Layer 6 of a small transformer language model trained on English Wikipedia (10 layers, counted from 0, width 64).
In attention head 1, each number of a token's query is one row of weights dot the token's vector x. The head spreads its attention over the tokens so far by the softmax of query dot key.

Query weights of the head. A number n stands for n times 0.016.
q0: 25 -1 1 -3 -10 -9 -2 1 7 -11 -13 19 -2 -1 -1 -6 3 8 9 1 20 23 7 -8 21 -2 -4 5 -2 19 -7 5 8 0 -1 -10 -1 16 -11 -14 14 -12 18 5 -2 -30 -10 -2 1 14 3 -8 7 2 -24 -12 7 -8 -3 -7 8 -5 6 16
q1: 26 15 3 -8 -15 -2 10 -25 37 -52 -12 19 -9 -17 21 -6 -10 27 2 2 44 21 -13 -16 19 -21 14 13 -18 -3 18 18 -18 -11 -7 -28 2 35 -11 -36 25 -10 42 7 8 -27 -44 30 38 -13 3 -14 -11 -16 -34 14 -11 13 28 -30 25 22 45 8
q2: 26 9 27 19 4 -28 25 -27 51 -39 -6 14 -2 11 16 -4 -4 20 -1 6 77 20 -46 -25 18 7 -15 1 20 9 3 28 -6 9 12 -16 -5 24 2 -16 5 -21 34 -25 -4 -35 -4 28 4 -22 -2 -28 1 18 -29 14 4 -30 35 24 -34 6 51 5
q3: -8 28 -31 2 -14 9 -23 18 -31 28 20 12 0 -3 -11 -16 4 -4 18 13 -28 -13 31 -7 14 -4 -10 -6 -32 7 3 -3 8 -12 -9 -21 2 -32 -3 18 14 8 -4 2 -1 32 27 -31 -32 32 0 21 5 0 0 -17 -7 22 -13 -17 15 14 -12 6
q4: -14 -10 2 -3 -1 -8 -4 -2 7 7 21 -10 -15 13 -7 9 -20 12 22 -4 -2 2 -1 -7 0 13 9 16 -10 -13 4 6 -9 5 1 0 -17 -9 8 10 -20 2 0 3 -17 3 8 12 -7 13 -3 -11 11 -6 4 5 12 -9 -14 31 9 3 4 -17
q5: -3 -16 20 -11 30 -33 18 -33 18 -34 -16 -6 -15 28 -6 -2 -8 19 -11 -4 36 -19 -40 -33 -29 4 -14 -13 38 22 1 33 -1 -21 15 21 -3 32 21 -20 -18 -3 14 -30 0 2 -18 18 23 -20 20 -15 13 20 -22 5 27 -37 23 1 -28 -16 4 0
q6: 0 22 -8 -12 -5 -40 13 3 -17 25 39 -29 -1 47 -5 -31 50 -45 1 -40 -4 11 3 -24 -13 17 -24 -9 -6 -11 -55 6 -17 -8 40 10 23 -35 45 -2 9 -8 -19 -25 16 17 29 -61 -32 0 5 20 27 -5 -9 -56 21 -38 30 23 -20 -30 -36 20
q7: 22 4 67 31 19 -15 28 -13 76 -23 -36 -8 -26 -41 40 20 -57 95 14 -13 12 58 -51 -24 -29 -34 37 -28 62 -44 35 16 4 49 -40 -23 -59 77 -21 -17 13 -13 32 13 2 -63 -41 81 81 -67 -25 -58 -29 -11 0 10 42 21 -90 47 34 -7 39 -56
q8: 9 -6 8 -23 -7 -3 -43 -23 9 11 1 -34 16 11 -8 6 21 5 20 -11 -22 7 21 21 -20 -24 18 10 -26 3 -18 -5 32 19 15 -2 -6 -18 -3 -16 21 12 3 26 -17 14 7 -9 -5 -2 15 -18 24 -8 5 25 7 -11 7 -35 16 17 -4 -17
q9: 12 -17 1 8 11 2 -15 -20 -1 -44 -46 -22 -13 37 -25 -1 7 34 8 21 14 18 11 -3 -21 2 10 25 -3 17 29 12 -2 -9 12 12 -15 -3 6 11 37 8 18 -13 -11 -11 -29 5 21 3 -6 5 13 10 -13 -16 2 -15 59 -23 4 -35 -14 -5
q10: 15 -8 -1 -11 -26 21 -23 -3 35 5 -7 12 6 -1 -8 -32 -7 -19 16 -12 4 -4 11 -15 7 -16 26 -7 3 -20 -8 11 39 52 -2 19 -8 27 -6 -19 24 -9 10 -6 -7 12 -15 4 39 -43 29 -19 13 -1 -18 -28 35 -5 37 -13 19 -23 -11 7
q11: 3 7 -10 -15 -22 0 7 3 -13 -5 -33 20 4 -19 -21 5 -15 9 -25 3 3 -7 -16 -2 0 4 9 23 -19 -9 24 10 -5 -3 -3 10 -26 -14 3 7 -15 39 -18 -34 25 20 20 -17 22 -13 30 30 -17 10 3 -18 2 -23 9 5 -12 9 -15 -10
q12: -2 -3 -28 6 28 -13 -5 -31 -2 -22 1 -3 -29 0 -15 14 -18 -15 -4 45 -2 -5 12 9 -17 -13 -50 19 -10 -27 -46 8 51 -5 1 19 23 4 2 -1 -14 -22 -4 13 -9 -4 -31 -2 12 19 -6 15 0 0 19 11 1 -17 12 27 -9 23 -18 9
q13: -24 -1 10 20 18 -2 11 -1 46 -13 -19 -10 13 21 19 12 15 19 -6 12 53 8 -55 -6 7 2 42 6 13 22 -1 16 -17 18 24 5 8 -7 8 23 -13 14 18 -23 25 7 -4 4 3 -32 11 -31 -21 15 -3 -20 34 12 -2 -16 -12 -19 28 24
q14: 2 13 -2 -16 -13 10 -4 0 -36 -13 -10 21 -4 16 -10 -20 -3 8 -27 14 2 -23 20 -36 -14 6 3 2 -1 -9 -3 -10 -41 -37 -4 -26 -21 19 -13 12 -4 -7 0 -31 3 -6 -6 19 7 -12 6 -15 -20 -2 9 -32 -1 3 4 -15 11 26 5 -11
q15: -6 -34 4 -3 20 44 -6 27 2 35 18 18 9 -16 -14 -11 -4 5 -17 20 6 -20 -16 22 16 23 -19 -8 21 38 -23 -37 20 -17 -13 30 -19 1 -2 -8 15 4 -10 -20 -17 2 -43 -2 7 -5 -28 -8 16 39 15 -13 -23 -29 36 -30 -44 -4 3 14
q16: 10 10 -27 -19 13 22 9 47 -6 -12 -34 13 -24 24 -4 14 17 -29 14 7 -18 -9 -21 33 18 3 -13 20 3 16 6 -40 -3 -3 7 -26 -19 5 18 1 -6 20 -8 16 -2 -8 -6 1 5 25 0 7 20 -5 25 35 -52 -11 19 4 -29 21 26 33
q17: -3 9 2 -7 -9 4 25 -1 24 0 30 27 43 2 -11 -53 -15 0 7 1 -8 38 7 -1 -12 -10 6 -28 11 20 11 -3 -42 5 24 -24 -11 -22 -9 -24 -10 -18 -19 -2 28 -23 12 29 -1 -24 18 -22 8 9 18 -20 12 8 -5 15 -12 8 -26 -23
q18: 17 10 -2 4 19 -3 1 4 -36 -12 -9 14 -1 -8 -44 17 -11 -24 16 -5 9 -23 2 17 17 23 -31 11 9 21 7 16 8 -37 9 25 3 10 15 -14 -21 0 -5 9 -11 -5 -32 -24 -47 4 -7 20 -7 25 -1 24 20 4 -29 -8 -26 2 34 30
q19: -14 -18 19 -2 22 -37 29 19 21 -8 20 -20 8 33 15 -19 28 -8 -21 5 -4 15 -2 7 -10 2 -21 -24 24 9 -2 -28 -8 -11 -16 -19 12 -2 24 -7 17 25 8 -20 -6 11 10 3 17 -7 -42 8 31 0 -4 25 -12 -22 -23 2 -4 19 -13 -15
q20: 7 -10 -1 15 7 20 11 -12 -44 10 -26 17 26 -2 12 15 -5 -1 -7 42 -19 8 17 36 -22 -3 32 2 -1 27 -22 -15 -11 22 -22 8 9 16 19 20 14 14 4 53 13 11 16 -7 0 7 -23 13 6 35 -2 12 5 22 -20 -13 -49 -4 -2 -6
q21: 17 8 23 16 3 -5 -13 15 11 15 27 -16 24 12 31 2 7 -29 36 -19 -3 7 -6 5 15 2 -4 3 -53 -41 -38 0 2 -26 -17 7 28 30 33 -27 -3 -7 -5 6 4 -27 -20 -15 -24 13 5 60 14 -20 29 19 -12 3 -8 6 -4 -26 44 -8
q22: -13 -17 -5 -31 5 -11 21 -27 -18 -17 16 -30 -4 -16 20 -36 13 22 18 6 -40 23 24 5 -10 -16 18 -8 -21 -2 6 5 -5 18 8 5 -2 -25 -16 4 10 -1 12 6 21 35 -18 0 -11 -28 11 -8 2 -24 -3 3 -9 -23 33 -19 34 2 -2 -44
q23: 13 -17 -18 18 -9 -9 -7 -42 -6 -30 -19 -1 -7 40 -40 21 -34 -15 3 13 23 -44 52 9 7 20 8 0 -15 -5 -21 -34 20 -57 24 -19 2 -15 1 7 9 21 17 16 -21 12 -30 25 -7 21 -5 22 -8 -11 -8 16 29 27 14 -20 13 -6 12 20
q24: -19 -3 21 5 1 6 18 18 26 -6 -24 9 -12 0 16 -24 4 17 36 -56 -27 9 -23 1 37 25 -8 -8 10 -2 -2 31 14 33 -19 -7 -10 14 -1 15 9 -35 -25 5 -25 35 -15 -8 -9 -26 6 -25 15 -13 -7 17 9 -13 9 -19 -32 -16 2 12
q25: -17 11 -18 -13 0 -24 -11 -45 -28 -14 -9 -9 -9 -28 14 -14 6 6 16 7 4 33 -1 -11 -23 -4 -32 -6 19 -17 -5 -29 12 -17 -1 -1 -9 -19 -4 -10 -14 6 2 -19 12 -3 -9 0 20 -18 9 -16 -8 -6 -26 -15 21 6 -13 -4 -19 -9 4 33
q26: 5 6 -10 1 -36 -10 32 -2 20 4 -5 -15 -14 11 -10 -15 -14 -33 31 -10 3 34 -21 -33 -15 17 -35 19 8 25 -37 22 18 3 2 -17 9 -2 -4 -9 7 -25 24 16 -19 -35 -18 12 -6 45 9 11 -37 -2 -7 15 -11 -24 -3 16 -2 18 19 31
q27: 7 23 1 1 30 -12 -5 27 2 -29 -11 -4 2 25 -26 2 -22 -9 -16 19 -1 -11 -43 -33 -24 -17 3 -11 24 -17 -19 -14 13 -2 10 12 -29 -3 1 14 23 -3 26 -18 10 -43 -3 -1 -23 -9 7 -31 32 23 19 -17 15 24 -9 -18 -14 1 4 5
q28: -1 11 -30 -8 23 22 0 -9 -12 15 -7 -34 -13 23 20 -15 -8 -2 52 4 -14 -14 29 29 -5 7 -2 17 -2 -2 2 -31 15 2 -32 -7 1 -30 -6 21 28 32 5 21 -1 9 -18 0 16 -6 1 0 -28 0 2 23 -6 13 -4 -12 33 24 -41 5
q29: 25 -3 39 0 13 5 10 -26 40 -37 -48 -19 10 31 5 3 -31 39 -13 20 -12 -3 -20 7 -42 5 18 29 -12 -16 -40 34 10 26 23 0 -34 -1 -11 3 26 -18 28 -18 13 33 0 -15 35 -13 6 -11 -15 49 -40 -17 13 11 18 -3 -29 -43 -37 5
q30: 16 -31 14 -33 42 13 14 -10 -3 15 -13 5 3 -4 -1 -6 2 -21 -23 7 28 41 -5 26 0 -4 -16 -11 12 30 -8 -4 12 2 27 16 -20 10 17 -9 19 -6 -16 3 -21 -17 -19 14 23 31 -3 -22 -8 12 4 -29 -14 -3 20 2 -9 -10 7 26
q31: 16 -21 23 -13 -9 4 -2 -5 -9 -28 -24 14 1 26 21 -2 6 -43 -21 -4 -10 -34 -1 13 -13 4 -16 8 -2 -10 -19 4 9 -34 1 12 19 -10 9 -31 30 8 6 -40 -35 -11 -1 -8 -27 -21 17 6 14 24 -6 6 8 -4 7 21 -14 -18 -5 -12

Each question shows a short text with each token's key, already scaled and adjusted for position as the last token sees it. A number n stands for n times 0.0096.

Then comes the last token's vector x. A number n stands for n times 0.039.

0 "u": -1 -1 -2 54 0 -3 -15 23 0 2 12 -8 -9 5 -3 -5 -6 -2 8 9 -7 -4 -10 -2 -5 12 7 4 -4 11 -3 -3
1 "ed": 3 -3 -4 55 2 -6 -18 28 -4 7 7 -10 -6 4 -6 2 1 -2 7 8 -3 -1 -5 -4 -3 9 5 2 -3 8 -4 3
2 " his": -2 3 -7 51 5 -10 -17 30 5 11 6 -9 -12 2 -3 2 1 -10 2 6 2 3 1 -2 -1 12 3 2 -1 11 -4 -1
3 " th": -5 11 -4 44 16 -1 -10 23 3 6 12 2 -11 8 3 7 5 -6 0 -4 -11 -10 -8 5 -12 12 14 0 -10 8 -19 4
4 "ro": -15 0 3 34 -4 -11 -3 11 -3 5 19 -12 -9 3 7 -3 3 6 1 13 -1 -28 -15 -3 -14 18 7 -5 -5 0 -23 9
5 "w": -5 16 -11 38 -5 2 -10 6 -3 8 14 -20 -13 7 3 -6 8 -9 -2 10 -9 -9 -10 -6 -9 11 10 -3 -16 4 -27 -6
6 "ing": 2 6 -7 44 -6 -4 -7 15 -3 12 10 -24 -13 8 -5 3 11 -4 4 11 -7 -3 -6 -3 -8 11 11 -4 -11 14 -18 -6
7 " c": 13 3 -3 45 -5 2 -4 17 -5 7 18 -12 -4 15 -2 10 -4 -3 4 0 -9 -6 -5 4 -10 12 11 -1 -18 11 -19 -6
x: 9 3 45 -27 -24 -32 31 -32 9 -25 -2 -5 -31 -1 0 -10 -20 16 5 42 21 17 -52 -9 -8 -6 -7 -21 -34 26 12 13 -1 25 5 -26 -9 24 -36 42 27 29 -2 35 -54 9 1 -20 21 -19 28 52 12 -8 36 21 -8 10 -18 8 -7 5 21 -5
Which token does the last token look at most, and with what share of its attention? 2 " his", with about 30%

0 " m": 2 -1 -4 39 -6 -3 -12 22 -1 -1 3 0 1 2 -4 3 -2 -3 1 6 -4 -4 -4 -1 2 4 2 3 -3 6 -2 -1
1 "uch": 10 7 -6 37 -1 -5 -12 13 -3 3 5 -5 0 -3 0 -2 4 -3 3 16 4 -1 -6 -5 4 6 4 -2 0 5 -6 0
2 " of": 1 0 -7 34 0 -7 -18 19 -6 4 4 -9 -4 1 -8 4 3 -3 1 1 -4 -1 -5 -6 -5 5 -1 0 -6 5 -6 -4
3 " her": -5 5 -4 35 4 -4 -11 21 5 8 2 -7 -7 1 1 0 1 -8 3 8 -1 1 -1 -1 3 10 5 3 1 8 -4 1
4 " ch": -14 4 -3 24 0 -1 -4 10 1 5 12 -4 -8 9 3 8 0 -4 7 -2 -6 -4 -8 -2 -8 12 14 2 -12 9 -18 3
5 "ild": -11 9 -3 19 -9 4 -4 2 6 3 9 -12 -12 6 4 -7 2 -3 -1 13 -5 -4 -3 -1 -3 16 11 -3 -4 15 -18 -5
6 "h": 10 5 -3 13 -15 1 -1 -3 0 10 20 -8 -5 7 2 5 2 0 6 8 -3 -7 -11 -5 -10 14 12 -3 -12 12 -15 1
7 "ood": 7 10 -6 24 -3 -3 -8 7 -4 7 16 -11 -11 9 4 1 1 1 6 14 -4 -2 -8 -6 -9 11 3 -3 -10 8 -12 1
x: 28 17 28 -3 43 12 16 -20 28 -34 -19 47 34 11 44 10 -3 36 9 22 -4 31 -39 11 -11 -20 -11 -24 -8 -38 23 -18 25 -3 -29 -2 -28 -9 -41 4 -9 27 18 -14 -64 -4 -11 25 -27 6 8 27 -24 -6 23 11 -17 -19 -17 27 6 -13 23 -7
Which token does the last token look at most, and with what share of its attention? 3 " her", with about 30%

0 "us": 5 -3 -2 38 -4 -3 -9 16 -5 -1 11 -5 -7 4 -1 -1 -3 -1 7 8 -5 -2 -7 -4 -1 11 6 -2 -2 6 -1 1
1 "ing": 1 -2 -2 39 0 -3 -14 22 -1 3 4 -5 -7 1 -5 1 3 -5 4 5 -2 0 0 -1 0 7 5 1 -2 6 0 1
2 " him": 1 3 -4 37 5 -5 -15 22 3 5 2 -5 -6 -2 -1 0 2 -6 3 8 3 -1 3 1 1 10 4 2 0 4 -2 0
3 " to": 0 6 -6 36 1 -6 -21 20 -1 0 -4 -4 -4 0 -2 5 0 -1 -2 4 1 -5 0 4 -1 5 3 5 -1 6 -4 -1
4 " bec": -2 8 -8 29 7 -1 -19 23 0 0 4 1 1 5 -4 5 0 -7 0 -13 1 -11 1 2 -9 -4 0 3 -3 0 -6 2
5 "ome": 1 7 -7 32 -7 -6 -20 25 -2 -2 -2 -5 2 -4 -3 2 -2 -3 -2 6 2 -3 -3 5 1 5 -1 6 1 4 -1 2
6 " un": 6 7 -7 30 -11 -1 -8 21 -7 1 13 -8 -1 6 3 2 0 -6 3 -1 -4 -1 0 -3 -11 9 0 -3 -11 -4 -6 5
7 "w": 13 8 -5 20 -6 6 -2 9 -5 3 8 -10 -6 3 0 6 0 -7 0 -6 -6 -10 -8 -7 -6 10 10 -3 -15 -3 -24 0
x: 5 -9 54 25 -5 -31 55 -24 32 20 -43 -11 -32 9 -1 0 -8 -2 -18 48 -22 16 -16 -7 -18 -26 -7 -8 -1 3 13 13 -8 20 0 7 -54 34 -14 19 -16 2 24 -1 -18 11 16 22 8 -12 44 53 7 32 -2 6 -23 -1 6 6 -10 8 64 1
Which token does the last token look at most, and with what share of its attention? 4 " bec", with about 20%

0 "s": 4 -3 -5 57 -2 -4 -18 30 -5 3 9 -8 -4 2 -6 -3 -1 -5 9 9 -3 -1 -5 -3 4 11 7 1 -3 8 1 3
1 " S": 10 4 -5 54 2 0 -4 22 -8 0 15 -9 3 22 -4 2 5 -1 6 4 -13 -5 -6 -1 4 10 11 -1 -11 -1 -11 3
2 "l": 10 20 -12 38 20 -8 -4 5 -4 2 11 -10 -7 7 3 5 7 5 -3 16 -1 -17 -16 -9 8 13 19 4 -11 4 -24 2
3 "ow": -11 11 -3 35 15 4 3 -3 1 5 27 -17 -11 7 -2 -8 7 3 4 17 0 -9 -17 -10 -4 16 17 -1 -11 9 -23 -8
4 " D": -17 3 -8 51 2 1 -5 16 2 5 19 -13 -6 20 -4 -2 -2 3 10 4 -7 -4 -8 -5 2 17 9 -1 -6 8 -15 -4
5 "ance": -3 10 -5 42 -10 3 -11 14 1 14 17 -16 -18 4 -2 -5 -1 1 8 10 0 0 -7 -5 -7 16 18 1 -18 13 -20 -9
6 " on": 7 16 -6 45 0 -5 -34 23 -5 4 7 -14 -10 2 -6 14 -1 -5 -2 10 1 -5 -6 -4 -3 6 2 0 -10 2 -10 6
7 " a": 1 12 -1 53 -2 -1 -20 29 -1 6 4 -9 -12 6 -5 17 3 -6 -6 5 -1 -5 -1 -1 -2 9 4 2 -6 8 -7 2
x: 3 7 37 0 3 -10 6 -60 14 5 -5 8 -1 27 33 -3 -9 29 18 20 6 44 -21 16 20 -29 -11 12 -14 11 -7 33 -21 -16 -6 -31 5 16 -10 1 21 13 9 3 -56 51 33 0 18 -17 43 17 11 -32 49 30 -21 -14 7 31 5 9 3 -7
To which token does the last token give the most attention? 7 " a"

0 "ot": 3 -1 -4 53 -6 -6 -18 26 -7 6 16 -6 -5 4 -3 -2 1 -5 8 6 -3 -4 -4 -3 -4 11 5 -2 -5 4 -4 1
1 " p": 10 -4 -2 52 2 -4 -9 21 -8 6 12 -8 -6 17 -2 3 -3 0 4 4 -11 -7 -2 6 -4 12 6 -1 -15 3 -13 -3
2 "ut": 4 8 -3 38 7 -9 -14 12 -13 6 20 -15 -5 5 -8 5 3 4 13 7 4 -8 -8 0 -7 15 17 -5 -10 2 -27 6
3 " f": -11 2 2 50 18 3 -3 19 -8 7 15 -8 2 8 -2 7 2 -3 2 3 -12 -8 -10 1 -5 10 9 -4 -14 0 -14 0
4 "inal": -8 6 -6 48 -3 0 -6 19 -1 17 21 -14 -5 2 0 -8 8 0 10 8 4 -2 -1 -5 -12 13 6 -2 -12 2 -13 -5
5 ",": 1 7 -5 53 3 -1 -26 29 -2 1 0 -8 -4 0 -2 0 -1 -4 -1 2 -1 2 1 6 -2 8 2 3 -4 12 0 -1
6 " be": -4 12 -6 48 -6 -2 -20 31 -4 -15 1 3 -4 9 -5 2 -2 -3 -4 1 -2 -11 -8 1 -5 5 -5 5 -2 -2 -12 -1
7 "h": 12 16 -2 26 -9 4 -21 7 7 6 10 3 -17 1 11 6 2 -11 0 18 -4 -19 -8 5 -11 16 17 3 -2 12 -28 5
x: 16 11 3 -35 -17 -3 6 -22 51 6 -50 -2 15 19 65 -17 -4 47 -5 22 -26 25 1 14 -7 -13 -28 15 -29 -6 -3 -27 24 27 35 -23 -49 18 -4 -5 8 -17 -16 -3 0 32 2 48 -15 7 -17 43 -7 0 2 10 -13 10 -3 22 3 12 16 41
Which token does the last token look at most, and with what share of its attention? 5 ",", with about 50%

0 "ro": 6 -9 -1 80 2 -8 -31 41 -5 0 14 -4 -16 4 -1 -3 -5 -7 6 12 -6 -10 -7 1 0 16 1 3 -1 8 5 9
1 "ad": 16 -3 0 77 -4 -7 -4 28 -7 13 15 -18 -16 14 1 3 2 -3 9 16 -5 -7 -19 -10 -2 17 16 -8 -4 19 -19 2
2 "way": -5 0 -1 79 13 -6 -25 36 0 12 20 -9 -13 -1 -6 -4 -1 -7 9 18 -6 -2 -7 -6 0 17 11 -3 -12 8 -6 4
3 " Al": -24 18 -5 49 19 -2 -9 12 -5 0 33 -11 -10 32 8 11 2 2 14 16 -24 -3 -20 -11 -2 29 26 3 -12 11 -25 12
4 "l": -25 19 -9 46 0 -4 -5 1 -3 4 25 -12 -22 17 6 10 7 12 3 21 -11 -19 -26 -27 -1 17 34 -6 -22 13 -31 -5
5 "ian": 3 10 0 55 -15 -8 1 15 -5 19 46 -13 -20 30 0 4 3 11 3 14 -15 -6 -15 -12 -21 19 10 -6 -19 16 -20 -3
6 "ce": 10 11 -6 62 -16 -4 -17 19 -9 4 32 -14 -11 19 9 -6 -14 7 21 21 -19 -5 -20 -5 -7 19 19 6 -12 21 -15 -3
7 ",": -3 10 -4 78 0 2 -39 42 -2 6 5 -14 -9 3 -2 1 -1 -3 0 4 -7 0 2 9 -4 11 3 3 -9 17 3 -5
x: 16 31 49 32 3 -16 13 -13 -18 -14 -13 30 3 9 15 19 -13 21 27 35 31 13 -28 35 20 5 -18 3 10 -6 -6 16 13 6 -5 -16 1 3 -6 24 26 29 -5 -12 -64 32 10 7 -16 -33 57 22 -2 -8 56 14 14 -16 -2 27 7 22 -22 -2
To which token does the last token give the most attention? 0 "ro"

0 "re": 3 -6 4 53 -1 -4 -18 24 -8 -1 10 -1 -10 5 -2 0 -3 -1 5 12 -8 -9 -8 2 0 11 0 -3 -4 3 2 6
1 ".": 0 2 -4 54 3 -6 -23 31 -5 0 3 -3 1 5 -2 -1 1 1 -2 4 0 -6 -5 3 3 6 0 0 3 5 -5 4
2 " Br": 4 10 -7 42 10 -4 -5 10 -7 0 14 -14 -12 17 -2 1 2 2 0 5 -17 -9 -3 -1 -2 18 10 4 -21 3 -17 -6
3 "ough": -9 0 3 34 13 -7 -7 14 -6 7 23 -10 -11 6 -4 7 7 -8 13 1 -2 -17 -10 -3 -14 14 13 -2 -12 -2 -25 5
4 "t": -4 11 -8 40 11 -3 -8 5 -6 11 19 -24 -7 11 -6 -2 -2 0 11 18 -9 -8 -8 -3 -16 9 9 3 -12 4 -11 -2
5 " b": -17 0 -1 47 -18 3 -3 22 -5 7 8 -21 -5 4 2 2 2 0 6 0 -6 -10 -6 7 -3 16 7 -3 -5 0 -9 -6
6 "ack": 1 13 -8 38 -16 0 -8 8 -4 5 23 -11 -13 15 3 -4 3 7 1 23 5 -11 -3 2 -10 10 8 3 -13 5 -18 -9
7 " to": 3 12 -5 48 -1 -3 -30 23 -6 -3 -3 -11 -6 2 -2 6 0 3 0 9 -1 -9 -2 5 -1 8 2 4 -4 8 -12 -2
x: 17 52 42 14 -4 7 44 -7 -10 -46 4 0 9 18 26 13 -16 17 33 39 9 2 -43 50 4 -40 -23 -1 1 20 13 38 9 7 6 4 -4 -10 -4 14 6 15 21 -11 -40 38 37 26 16 -22 46 5 -13 -3 28 31 -23 0 -7 12 18 34 13 10
Which token does the last token look at most, and with what share of its attention? 1 ".", with about 40%

0 "d": 3 0 -1 42 -6 0 -8 17 -2 0 12 -3 -5 5 -5 -1 1 -3 6 5 -2 -4 -3 -2 0 9 7 -1 -1 6 -4 1
1 ".": 1 3 -3 41 2 -3 -19 23 -3 0 2 -2 0 2 -3 0 0 -1 -1 3 2 -2 -3 2 2 4 1 0 1 4 -3 3
2 "\n\n": -2 1 -4 37 -1 -2 -17 30 2 4 1 3 2 0 -2 -4 0 -6 -1 -3 -1 3 1 1 6 1 0 0 2 3 5 -2
3 "K": -3 3 -6 39 9 1 -3 17 -2 -2 6 0 0 14 -1 0 0 -1 1 4 -12 1 -8 -2 5 11 6 -1 -4 4 -11 -1
4 "ren": -13 1 3 25 -9 -6 -6 11 2 9 8 -16 0 -1 -5 1 0 8 12 8 4 -14 -9 -1 -3 12 13 0 -2 4 -17 4
5 "z": -7 10 -6 22 -8 0 -1 -1 -9 1 19 -10 -2 15 4 1 -4 6 6 9 -7 -6 -16 -10 -6 10 9 0 -10 9 -14 1
6 " off": 2 13 -7 33 -7 -1 -18 13 -2 3 14 -5 -6 7 -2 1 -1 -5 2 6 -1 -7 -2 -6 -7 5 5 1 -9 7 -13 2
7 "ic": 4 10 -8 24 -13 5 1 3 -9 10 19 -12 -6 12 3 7 6 -3 -4 5 0 -10 -5 -3 -14 4 9 -3 -11 7 -11 -3
x: 17 -28 26 13 19 18 -8 -6 16 -42 -6 49 -21 8 30 -9 16 8 3 57 -5 34 -14 0 20 -14 36 -1 -23 -39 22 12 -12 15 -13 -30 15 -11 0 -31 9 -30 10 36 -7 -2 -1 17 12 -31 24 -41 21 -10 30 -12 -29 -32 -15 56 -14 -26 0 24
Which two tokens does the last token look at most, in order? 2 "\n\n", 1 "."

0 " ex": 3 -4 -6 41 -1 -4 -12 22 -4 1 10 -4 -5 6 0 4 -2 -3 6 4 -4 -3 -1 -3 -5 4 5 0 -11 4 -1 2
1 "er": 9 -3 -1 25 3 -6 7 6 -12 13 12 -15 -14 8 -1 5 3 3 -3 7 -14 -1 -9 -6 -5 12 6 -6 -9 14 -14 -3
2 "c": 9 8 -5 20 8 -7 4 2 -5 10 22 -11 -9 13 0 6 -7 3 7 9 -4 -1 -7 -8 -9 10 16 1 -13 9 -15 -7
3 "is": -8 -6 2 19 10 -9 1 1 -7 1 20 -13 -9 8 -1 4 -4 11 11 16 -4 -6 -15 -6 -5 13 11 -2 -2 14 -14 -2
4 "e": -5 12 -9 27 3 -4 -14 7 -4 4 10 -15 -13 9 0 1 1 0 6 10 -9 3 -8 -6 -9 13 11 3 -8 13 -12 -3
5 ".": 1 3 -2 41 0 -2 -22 26 -1 -2 1 -1 1 2 -3 0 0 -1 -2 2 2 -4 0 3 2 3 -1 0 3 4 -1 3
6 " O": 5 5 -2 40 -4 0 -4 18 -3 7 8 -5 -7 17 3 2 0 2 -4 5 -11 0 -1 5 1 8 7 -3 -4 0 -12 -4
7 "n": 2 18 -2 31 -4 8 -24 5 -11 1 3 -8 -12 7 3 7 -3 -1 -3 14 2 -8 0 -6 -1 3 2 -1 -12 -6 0 2
x: 39 11 14 28 -22 49 26 -6 17 -3 -48 8 -10 -48 22 9 2 19 28 4 9 10 -26 8 23 -8 -1 23 -14 -15 -2 43 -3 -26 4 11 -1 -6 -42 -16 9 12 -9 -12 -29 27 18 38 5 -49 -9 -25 44 -10 1 -3 -33 -23 -27 50 11 28 15 -1
To which token does the last token give the most attention? 5 "."

0 "m": 4 -3 0 55 -7 -6 -17 25 -5 3 15 -4 -5 3 -5 1 -5 -2 9 15 -4 -5 -5 0 -1 12 8 5 -7 9 -3 -1
1 "es": 5 -1 -5 54 3 -6 -17 27 -5 3 10 -13 -5 3 -4 -2 2 -3 8 12 -3 -2 -7 -2 2 11 12 3 -4 10 -4 1
2 "'": -1 -3 -11 50 10 -6 -5 30 -4 9 14 -11 -12 -3 -3 -11 11 -10 5 4 -8 3 2 -5 0 13 4 -2 -6 4 -12 -8
3 " m": -3 5 -5 50 17 -5 -9 21 -6 0 11 -10 -1 12 -4 7 -6 -2 2 10 -12 -10 -10 -2 -2 8 7 4 -12 15 -17 -5
4 "an": -17 15 -8 35 3 -5 -10 10 0 7 9 -17 0 4 -2 11 0 14 -2 11 6 -18 -19 2 -12 14 14 8 -8 10 -28 -1
5 "w": -12 15 -10 38 -11 2 -15 14 -6 8 14 -19 3 6 0 -1 5 0 1 5 -7 -14 -17 -8 -10 15 9 -3 -14 -6 -27 2
6 "ich": 6 10 -10 32 -18 -1 -2 5 0 11 27 -15 -7 6 -4 6 2 -7 14 11 0 -8 -11 -6 -14 12 18 9 -7 20 -22 2
7 " had": 1 12 -3 48 -2 0 -33 31 1 -4 -6 -7 -1 -5 -10 12 3 -4 -3 6 4 -7 2 6 1 1 2 4 0 2 2 1
x: 14 28 57 5 -1 -21 29 -46 10 2 -7 0 -3 19 15 1 -12 4 18 15 7 6 -27 39 13 -9 -6 11 -10 8 19 2 6 15 -18 -42 -9 20 24 35 15 42 -11 -6 -46 46 34 21 7 -32 45 4 25 -42 26 19 -4 4 -6 2 2 40 -1 -27
To which token does the last token give the most attention? 7 " had"

0 "ia": 3 -1 -4 37 1 -4 -14 19 -2 1 7 -4 -6 4 -1 -1 -2 -2 3 6 -6 1 -3 -2 0 8 3 1 -3 8 1 1
1 ".": -1 1 -3 37 0 -3 -18 23 -2 -1 0 0 1 1 -3 0 0 -1 -2 1 1 -2 -1 3 2 2 0 0 3 3 0 3
2 " A": -1 2 -2 38 -1 -4 -7 19 -2 4 2 -3 -3 12 -2 4 3 1 -3 6 -7 1 2 5 2 6 2 1 -4 1 -4 -2
3 "t": 1 7 0 32 -1 -1 -13 10 -11 0 1 -14 -9 1 -5 3 -4 8 0 9 0 1 -4 8 -8 6 2 0 -11 -3 -6 -2
4 " the": -3 8 -2 35 -1 -4 -9 15 2 7 13 -3 -9 2 -2 3 -1 -5 2 5 2 2 -4 0 -3 5 7 2 -4 12 -8 1
5 " N": -5 8 -3 30 -10 -1 -5 10 0 4 9 -5 0 15 1 5 0 5 2 2 -9 -3 -10 -4 -2 9 8 2 -7 4 -16 2
6 "C": 6 5 -5 27 -6 -1 -4 9 -2 11 13 -13 -1 7 -1 0 -4 4 0 5 -2 -4 -8 -2 -10 6 7 -2 -13 10 -16 -3
7 "A": 10 1 0 29 7 -1 1 11 -1 12 12 -11 -1 4 1 -6 3 8 2 7 -6 -1 -7 3 -7 8 8 -3 -6 8 -16 -2
x: 34 31 33 2 17 31 -24 -29 -13 -42 29 1 -10 -17 38 4 -30 21 -7 40 38 44 -55 7 0 -12 -7 -10 -10 2 20 12 24 -61 5 6 -33 -1 -31 -2 -14 5 18 27 -54 -8 -41 7 -9 -9 -2 -2 -41 2 19 -1 9 -26 -2 -2 14 10 6 -12
Which token does the last token look at most, and with what share of its attention? 1 ".", with about 30%